Layer 5 of a small transformer language model trained on English Wikipedia (13 layers, counted from 0, width 128).
A neuron's activation on a vector x is SiLU(gate . x) times (in . x), where the dot is the dot product.
The model reads these tokens: " Wh" "ak" "am" "ar" "u" " remained" " in" " service" " until"

The vector x that enters this layer's MLP at each token. A number n stands for (n - 500) times 0.0018.
0 " Wh": 537,489,477,659,461,489,400,585,585,439,392,446,418,586,411,477,633,549,427,544,364,286,539,691,544,464,532,537,554,403,525,546,289,402,383,522,480,672,747,580,592,774,641,555,616,326,435,580,490,424,577,585,625,536,541,351,496,404,407,481,667,578,452,487,412,423,413,467,451,571,409,495,483,467,429,422,592,374,417,437,499,556,514,529,503,558,569,557,220,513,260,527,582,628,693,493,550,528,484,495,710,466,486,348,432,524,519,517,525,406,406,398,398,594,631,395,467,561,398,459,619,369,509,435,496,597,377,589
1 "ak": 352,508,519,538,676,484,613,551,568,492,494,447,415,674,646,337,507,517,571,490,370,541,547,517,541,595,602,414,522,398,468,519,534,419,348,456,538,482,745,674,491,586,542,381,380,535,472,593,472,548,614,493,575,517,554,509,415,539,574,491,563,386,458,552,474,462,485,511,553,359,532,457,354,436,478,394,483,589,452,443,471,604,651,535,511,441,367,407,528,551,615,499,384,608,707,685,466,576,545,487,480,495,499,524,511,568,407,570,488,476,438,351,535,609,220,545,472,694,478,552,554,558,412,630,473,499,505,533
2 "am": 482,405,494,567,635,486,560,532,548,420,351,447,441,618,627,490,518,462,528,471,432,471,507,536,466,461,468,547,546,263,463,493,530,372,417,590,394,498,762,506,671,474,483,356,394,394,497,532,458,422,539,516,692,556,550,531,369,615,571,485,580,476,559,504,503,470,548,570,540,467,485,494,460,491,453,470,507,445,479,496,533,588,657,453,466,452,370,500,173,510,511,542,489,658,726,536,436,458,575,486,506,592,513,428,578,505,415,645,527,575,348,388,453,620,99,618,473,599,435,470,642,510,536,522,575,663,547,567
3 "ar": 533,526,521,476,573,532,604,550,632,541,444,476,497,492,415,481,591,530,566,456,515,538,649,510,490,501,503,443,486,319,426,469,514,534,377,530,518,548,703,478,578,484,534,251,415,324,518,451,571,611,556,509,659,479,564,544,387,477,555,491,548,386,397,498,480,373,469,482,521,516,499,497,516,454,431,418,466,557,477,383,525,492,597,470,454,444,318,561,320,498,596,502,459,562,608,578,429,442,550,486,495,570,611,434,482,609,492,576,515,475,571,367,460,638,284,590,424,436,459,469,297,303,496,422,611,608,567,712
4 "u": 451,438,511,519,391,509,525,539,574,487,455,445,542,613,464,512,525,487,489,486,342,422,443,495,482,503,571,530,491,433,457,509,644,363,427,578,423,405,531,516,606,480,510,552,439,423,652,657,610,424,514,463,648,470,567,474,439,571,502,467,639,516,520,472,515,421,516,513,605,441,298,488,461,417,433,472,502,413,451,445,474,553,680,482,444,483,416,507,210,444,503,526,542,709,536,585,596,517,591,488,556,543,589,461,430,607,367,594,443,490,423,506,451,520,34,537,398,453,468,358,540,573,572,437,552,548,457,608
5 " remained": 587,534,578,435,456,434,411,499,541,577,549,475,438,578,442,331,608,426,480,524,423,453,394,477,392,377,457,589,525,214,348,568,429,525,356,526,608,529,448,411,581,519,576,490,595,243,458,555,532,469,453,462,455,558,538,611,426,548,632,546,411,476,503,532,518,720,431,447,440,378,490,482,407,474,345,601,534,731,539,465,529,506,499,531,494,388,471,478,536,547,222,491,424,679,579,524,577,450,474,482,530,576,479,553,451,621,415,610,545,347,393,545,521,563,557,428,511,750,577,456,372,695,504,514,504,579,473,449
6 " in": 492,469,505,462,408,393,534,503,466,503,428,500,458,666,419,510,555,370,503,513,421,588,593,453,402,446,497,516,451,363,448,517,471,487,559,514,461,589,550,547,595,583,604,562,494,457,521,438,434,640,571,501,550,354,544,481,442,531,575,527,468,668,497,476,515,485,476,493,452,470,474,427,540,456,508,437,486,564,435,492,439,606,492,442,459,445,527,545,536,496,344,509,575,535,570,496,491,493,431,466,471,485,525,508,512,642,500,457,544,521,472,397,586,599,363,500,455,537,463,562,595,496,459,491,484,540,444,494
7 " service": 521,486,443,446,434,578,473,536,588,522,449,517,470,538,503,397,673,534,479,483,345,453,455,537,576,483,461,461,492,387,399,573,601,476,543,520,487,445,434,474,717,450,603,402,443,301,476,437,587,499,521,506,426,575,556,514,432,571,519,492,459,482,456,407,499,672,476,556,484,319,586,479,582,541,410,508,529,653,658,478,462,467,551,536,468,420,441,497,392,598,349,562,571,677,334,497,559,440,421,478,410,403,491,439,503,495,515,552,507,425,461,558,495,577,579,411,503,512,581,504,418,596,499,522,561,565,469,588
8 " until": 567,504,504,572,326,449,562,550,460,503,470,472,501,699,412,430,462,525,498,537,352,490,580,553,486,501,494,436,458,463,381,612,572,475,382,515,424,487,483,360,575,550,614,643,616,348,520,528,444,540,517,509,505,418,546,458,411,426,564,521,507,641,453,472,573,638,437,493,407,422,529,496,610,476,418,442,462,501,409,439,531,574,309,519,471,479,437,546,503,549,157,468,505,524,590,565,550,465,540,472,456,466,469,582,509,581,586,388,559,456,480,488,405,581,485,548,476,548,510,609,426,553,497,482,463,510,473,457

Each question shows the input weights of one neuron of the MLP. A number n stands for (n - 500) times 0.0035.

n60 gate: 548,497,327,468,341,658,356,503,519,577,599,554,556,673,446,500,557,519,439,497,673,460,640,579,461,513,480,664,531,731,557,658,616,574,580,638,493,716,561,773,369,585,358,637,676,470,373,622,510,352,510,505,577,530,527,642,444,543,573,487,541,365,549,542,630,833,668,653,449,500,490,479,453,428,500,571,567,664,625,522,534,612,597,419,473,479,506,576,507,318,305,554,504,392,452,618,220,506,455,517,516,531,316,494,483,460,705,497,390,362,481,680,447,330,493,307,564,555,383,497,490,510,500,387,408,614,481,497
n60 in: 405,453,406,432,440,538,277,425,523,728,551,608,369,730,412,443,667,625,390,454,741,398,540,573,421,408,565,631,480,573,570,598,675,543,511,520,394,653,564,743,426,593,483,638,517,548,493,420,475,443,534,301,628,395,553,667,509,566,544,588,536,439,613,533,647,717,631,640,534,551,565,606,483,377,479,387,522,694,672,544,425,615,733,406,497,589,517,462,529,496,504,685,440,296,514,584,336,649,453,532,531,428,325,270,351,322,617,396,368,207,449,645,297,429,507,491,548,438,500,480,521,537,497,416,464,539,413,503
On which token does it fire most, and how strongly? 3 "ar", at about 0.21

n193 gate: 606,495,467,536,597,528,375,508,398,487,568,478,567,508,462,486,485,500,451,539,569,469,459,506,481,369,371,537,417,368,543,379,548,534,324,447,370,586,491,503,492,397,366,494,511,428,533,587,305,593,427,554,458,520,443,586,609,620,387,436,407,399,492,632,564,248,460,532,459,561,580,546,612,577,694,396,675,610,513,467,570,515,508,495,480,434,519,506,546,454,471,533,588,659,404,508,571,656,356,668,469,313,527,621,619,480,626,542,585,383,511,484,573,432,423,460,421,715,566,516,486,484,423,356,487,482,599,450
n193 in: 580,527,410,581,513,377,646,350,523,516,374,586,585,411,531,677,491,506,380,329,316,580,624,493,645,503,476,524,418,518,598,342,634,735,378,510,614,391,525,503,444,582,549,625,537,528,212,579,419,696,403,682,497,624,498,694,375,394,450,529,647,245,406,479,513,571,530,479,503,375,317,544,556,507,463,615,383,474,526,642,638,622,625,407,534,595,422,634,535,511,553,385,355,524,411,543,472,503,553,503,565,535,364,553,360,556,568,529,659,356,316,570,689,714,500,405,851,456,524,586,286,440,625,379,404,551,530,405
It fires most on token 4 "u"

n240 gate: 420,335,475,572,650,400,276,480,442,475,560,496,354,388,394,527,471,461,521,615,706,524,418,535,650,360,513,509,472,592,528,656,618,404,616,366,506,629,404,464,523,430,391,665,561,492,781,444,656,419,637,524,489,538,485,508,560,585,525,505,687,474,561,578,449,474,418,503,545,530,743,554,671,413,439,500,702,483,492,572,577,473,483,556,458,394,402,432,464,584,345,491,427,411,473,528,539,318,409,470,506,600,475,425,523,524,489,453,473,248,451,505,565,428,444,463,537,648,592,559,378,457,430,281,385,429,424,515
n240 in: 521,471,637,479,382,440,247,661,602,524,430,625,547,441,422,355,399,548,554,465,697,493,560,533,475,655,728,404,403,421,407,683,449,348,496,393,635,615,437,489,549,407,431,342,368,540,539,478,740,438,707,381,636,431,462,455,708,525,678,475,662,514,585,596,331,575,514,465,689,470,500,636,465,545,486,457,394,288,661,540,618,384,333,614,503,488,617,373,407,548,560,413,582,365,485,364,485,276,255,452,504,548,483,347,531,471,585,453,416,589,500,195,391,359,435,506,440,386,315,476,600,729,398,427,429,470,234,664
On which two tokens does it fire most, strongest first? 1 "ak", 6 " in"

n196 gate: 532,537,470,439,509,385,415,344,517,436,333,596,553,557,519,528,530,522,448,568,558,401,358,485,377,488,516,512,568,565,511,599,521,515,443,537,401,429,494,482,658,533,380,324,326,459,553,559,427,639,541,459,550,461,381,352,437,604,589,548,662,643,462,625,623,341,583,552,630,492,597,489,588,441,592,488,456,529,593,394,642,636,588,529,369,516,653,569,337,540,420,412,442,347,485,612,418,506,361,541,366,509,483,393,503,618,842,625,506,616,529,489,527,343,481,476,358,359,518,652,476,515,367,623,422,467,457,556
n196 in: 276,435,689,586,532,411,543,544,545,551,415,426,569,529,404,497,527,360,455,616,553,500,519,530,625,657,562,623,656,601,590,418,463,447,549,613,665,464,373,512,567,631,480,359,290,620,578,606,497,572,394,507,557,600,470,477,487,588,541,346,422,524,515,492,467,578,509,384,321,500,578,383,520,385,831,551,450,398,632,444,551,392,777,381,457,574,497,539,516,323,576,632,438,390,487,515,469,388,435,482,421,634,465,394,463,738,475,582,595,543,503,469,543,441,580,481,559,476,580,564,473,311,442,396,492,444,390,497
On which token does it fire most, and how strongly? 5 " remained", at about 0.24

n79 gate: 573,369,539,514,561,476,573,587,519,478,494,399,417,395,547,458,300,565,402,594,393,561,551,650,582,573,658,468,602,711,613,542,532,471,556,538,421,497,529,584,586,418,607,410,443,455,352,388,365,313,444,401,584,454,377,481,480,509,542,378,451,382,548,522,611,469,564,362,444,690,497,418,434,651,546,446,569,323,565,524,245,489,440,608,601,485,470,471,536,633,539,428,590,559,381,486,582,545,520,531,581,639,356,482,528,532,466,546,569,671,576,503,644,618,619,490,441,685,435,434,600,508,529,483,404,428,445,571
n79 in: 373,527,476,410,483,517,471,358,664,637,569,436,528,593,563,577,542,531,585,456,479,453,415,367,497,530,516,510,488,586,615,523,521,419,430,439,521,426,526,435,498,446,380,614,480,625,487,544,579,571,483,436,420,423,517,620,618,523,591,518,380,605,525,318,472,604,446,668,460,345,518,441,564,349,617,566,491,475,597,559,629,432,540,348,606,519,585,390,431,416,487,520,517,400,240,616,343,505,485,479,421,579,549,521,429,490,549,409,422,364,505,538,420,498,473,571,490,427,497,525,541,468,399,609,605,550,431,409
On which two tokens does it fire most, strongest first? 3 "ar", 5 " remained"

n38 gate: 533,450,479,445,440,500,377,555,381,482,514,386,564,543,518,433,505,457,500,417,517,546,424,610,536,426,350,477,338,556,465,520,443,520,497,382,326,441,572,449,541,464,354,635,357,580,545,548,592,675,654,527,500,675,636,522,347,407,500,613,535,635,678,534,513,682,533,458,500,497,662,593,524,436,539,370,497,405,495,361,592,412,428,438,422,593,613,336,340,457,559,597,506,610,357,432,468,435,675,560,525,535,486,588,537,448,510,337,516,422,406,398,367,602,494,467,445,692,539,641,520,494,490,517,537,403,500,578
n38 in: 668,333,522,417,644,427,479,420,453,612,418,506,384,590,497,573,511,497,485,488,443,343,454,447,396,549,518,572,772,485,489,508,515,407,512,402,598,532,386,604,662,489,483,537,509,427,483,518,488,657,355,491,489,444,534,346,547,588,579,450,399,428,350,304,592,561,545,564,446,363,535,503,256,559,532,465,635,480,522,520,442,583,613,600,513,219,447,462,670,509,530,548,725,487,482,449,407,427,295,549,353,618,568,460,357,545,521,536,524,575,503,399,503,414,456,406,509,471,598,376,552,311,642,541,535,604,553,349
On which two tokens does it fire most, strongest first? 7 " service", 2 "am"

n86 gate: 509,325,637,405,548,394,529,558,374,500,582,430,472,446,401,571,399,388,552,508,416,623,490,559,488,537,561,652,554,490,524,458,638,589,579,497,693,512,254,446,527,339,479,685,389,534,457,453,382,440,342,460,749,481,535,512,478,575,467,411,411,393,273,447,543,441,395,399,476,334,602,592,363,536,543,509,586,572,524,497,538,566,506,579,654,517,482,394,429,653,237,444,581,522,371,292,529,538,512,427,307,567,602,612,410,583,624,550,561,631,494,613,585,436,324,583,543,500,436,368,497,342,457,308,372,701,476,503
n86 in: 468,532,563,506,637,467,479,618,492,525,374,575,462,526,420,366,618,536,547,481,414,593,451,574,517,653,711,494,582,497,452,481,682,494,608,523,725,500,400,587,457,582,679,503,280,546,591,547,509,452,480,514,770,414,564,608,618,625,709,477,475,659,576,579,473,459,383,495,517,508,427,503,426,630,456,532,495,506,416,663,533,524,520,549,606,588,385,604,589,458,515,435,631,468,540,397,615,552,353,460,423,457,680,481,541,678,473,447,596,573,254,486,678,445,447,389,578,389,602,483,671,382,505,470,379,456,577,462
It fires most on token 6 " in"

n223 gate: 373,489,518,485,311,489,537,391,392,582,696,511,602,358,276,541,486,451,410,473,388,469,481,545,414,515,449,660,569,614,344,508,442,642,709,581,402,557,419,436,614,453,514,667,620,686,398,488,392,564,468,259,509,379,477,668,460,436,538,521,529,689,577,464,553,527,465,463,459,456,604,497,645,627,515,432,494,451,486,567,636,533,446,331,541,668,695,552,247,491,415,578,418,312,387,491,512,363,509,488,391,497,553,531,492,491,388,565,562,531,654,438,427,521,481,417,420,491,524,459,569,376,461,442,683,554,601,533
n223 in: 405,480,505,286,538,470,692,383,457,524,538,341,626,537,500,500,515,589,600,425,349,602,530,510,529,529,333,715,590,599,450,497,664,550,708,720,638,578,324,585,579,401,562,537,590,703,404,464,517,429,617,461,607,458,490,606,390,461,409,340,364,357,548,261,419,690,588,406,525,402,606,371,575,451,745,436,512,416,383,517,442,491,244,361,421,614,651,575,490,500,443,561,616,413,419,365,477,367,569,515,334,390,494,572,531,563,403,524,635,610,503,449,487,449,493,520,678,622,484,463,600,475,497,484,373,564,491,616
On which two tokens does it fire most, strongest first? 3 "ar", 0 " Wh"

n106 gate: 524,408,469,582,575,418,554,519,448,643,567,504,627,511,452,509,450,592,741,475,709,399,434,422,492,459,527,212,471,512,524,362,287,437,398,500,607,630,597,421,473,482,606,592,489,400,593,547,457,388,427,594,581,352,446,465,542,592,468,543,328,492,495,500,528,420,634,656,282,513,456,523,596,304,528,473,505,420,476,455,414,457,396,500,537,598,521,556,523,480,462,500,509,577,373,460,409,490,581,475,500,703,532,533,401,404,631,412,495,363,372,528,439,486,603,545,402,451,391,431,442,492,492,621,487,536,511,684
n106 in: 530,424,474,160,543,456,643,513,516,625,709,537,486,490,571,475,553,532,368,374,359,604,496,634,352,493,445,608,670,489,480,553,548,433,388,497,445,275,338,507,404,491,556,343,711,591,385,634,402,516,613,456,423,507,472,310,622,541,500,466,555,560,422,512,431,510,434,413,673,632,442,598,562,738,606,476,443,424,311,634,455,415,568,419,368,573,419,359,596,433,429,583,693,521,553,391,367,605,373,620,469,521,622,440,757,524,469,494,786,581,661,335,355,517,420,549,754,551,530,368,486,440,500,587,401,449,352,544
On which two tokens does it fire most, strongest first? 7 " service", 5 " remained"

n14 gate: 457,594,479,568,399,597,421,468,448,456,444,486,508,755,535,449,538,722,422,391,603,436,647,481,617,543,542,449,476,541,447,610,419,335,528,582,520,550,426,424,562,441,527,529,505,408,495,517,375,413,621,516,495,553,506,566,453,683,741,526,719,560,486,491,492,478,532,597,556,594,743,480,497,550,497,435,515,598,405,514,484,475,366,512,575,414,634,522,280,514,474,465,533,441,483,567,704,503,403,539,506,497,487,609,478,305,530,350,549,378,638,623,575,422,485,485,497,711,339,591,500,443,530,511,451,487,542,563
n14 in: 463,688,495,431,534,608,396,454,308,432,460,536,590,654,373,509,566,652,531,454,461,450,682,564,672,577,586,527,536,561,436,643,450,308,551,575,541,383,497,577,446,470,340,555,636,500,399,421,467,380,625,545,599,676,402,573,477,687,650,493,645,514,563,425,522,419,486,533,497,623,616,287,405,528,500,480,567,483,494,398,415,554,382,477,505,391,522,477,364,539,400,445,487,396,603,469,557,435,418,451,436,518,393,516,576,375,614,363,430,431,606,562,688,506,478,549,446,717,365,584,520,414,578,503,535,674,615,526
Its three highest activations, in order, are on tokens 0 " Wh", 8 " until", 2 "am"

n214 gate: 464,569,562,568,278,446,437,521,435,510,426,634,616,679,394,356,599,261,516,359,542,559,432,801,644,725,705,612,734,473,479,368,367,583,418,423,474,690,421,659,543,621,675,496,427,554,413,537,586,409,564,656,583,570,479,384,546,559,341,421,626,496,201,447,402,580,525,561,415,513,522,530,402,427,602,442,554,472,569,516,271,607,356,606,546,629,584,324,160,481,264,491,583,523,584,482,507,330,457,491,647,470,553,493,452,616,490,524,541,646,314,262,603,700,302,513,572,551,565,563,707,575,513,537,613,729,584,554
n214 in: 408,609,543,537,347,478,435,520,398,567,382,556,587,652,485,336,537,356,571,378,458,466,391,693,603,656,659,645,671,493,458,298,377,611,404,481,455,706,424,747,552,553,630,479,325,419,336,588,510,319,556,571,580,459,548,403,488,558,418,404,490,493,257,404,425,654,454,497,434,429,410,509,429,355,524,490,544,422,596,483,313,633,463,565,488,634,568,323,220,444,292,495,658,407,511,562,601,377,516,485,581,451,454,363,476,707,512,557,531,691,394,330,585,645,327,569,609,540,557,448,718,480,457,558,535,765,510,483
Its three highest activations, in order, are on tokens 0 " Wh", 2 "am", 4 "u"

n202 gate: 617,536,679,550,503,483,415,534,445,477,562,558,388,477,532,506,510,695,349,531,389,400,319,513,516,419,510,609,439,640,474,471,500,588,413,495,367,556,321,511,648,498,451,464,492,522,534,353,541,459,461,547,616,325,445,467,429,468,425,595,646,461,463,569,428,558,495,479,617,549,590,517,505,538,508,590,394,536,543,598,543,478,421,580,589,380,362,470,436,599,586,351,497,512,492,482,527,502,419,527,409,517,775,480,668,536,502,590,475,503,437,440,678,479,528,557,563,484,376,446,356,717,490,562,535,525,351,511
n202 in: 544,521,502,651,562,401,441,530,464,482,493,598,412,507,509,520,465,625,452,413,490,352,415,642,533,345,528,620,470,613,479,504,560,638,427,528,391,600,453,510,591,644,539,460,502,562,479,464,512,452,444,471,615,418,408,477,387,413,398,498,591,552,446,572,456,536,481,433,521,515,562,511,509,511,431,509,489,551,616,510,596,498,401,550,567,395,495,553,535,709,575,449,458,602,567,440,601,525,453,529,433,443,736,579,604,542,483,628,438,500,425,427,553,509,508,568,427,507,417,362,400,678,562,612,534,513,472,550
On which token does it fire most, and how strongly? 5 " remained", at about 0.18

n116 gate: 665,505,427,531,500,603,526,494,459,422,285,684,380,409,352,636,622,603,596,491,500,366,533,474,652,368,549,365,473,521,338,601,535,306,553,275,357,383,494,672,433,524,412,440,617,561,554,319,397,505,531,523,400,581,397,384,495,454,517,341,448,461,443,505,471,486,506,545,556,516,440,566,423,527,480,475,526,478,495,434,468,487,514,508,294,583,664,529,461,527,521,480,522,439,470,389,535,359,464,563,592,453,336,484,548,479,412,637,492,412,385,436,564,486,567,490,360,551,678,431,440,570,468,387,409,607,420,463
n116 in: 635,606,596,494,462,539,561,486,449,633,324,406,446,446,562,600,600,462,570,572,538,411,506,452,678,519,548,416,449,494,543,579,574,459,431,465,264,438,451,661,426,638,448,456,599,529,449,418,311,280,373,644,495,494,597,467,576,449,503,618,511,603,397,444,474,545,623,378,533,404,379,398,410,532,458,503,524,418,503,623,585,557,385,602,307,512,667,631,594,474,426,535,555,563,547,415,462,561,486,563,611,485,478,380,443,436,459,709,608,576,461,426,497,519,605,523,378,500,550,497,373,553,534,666,526,439,584,610
It fires most on token 0 " Wh"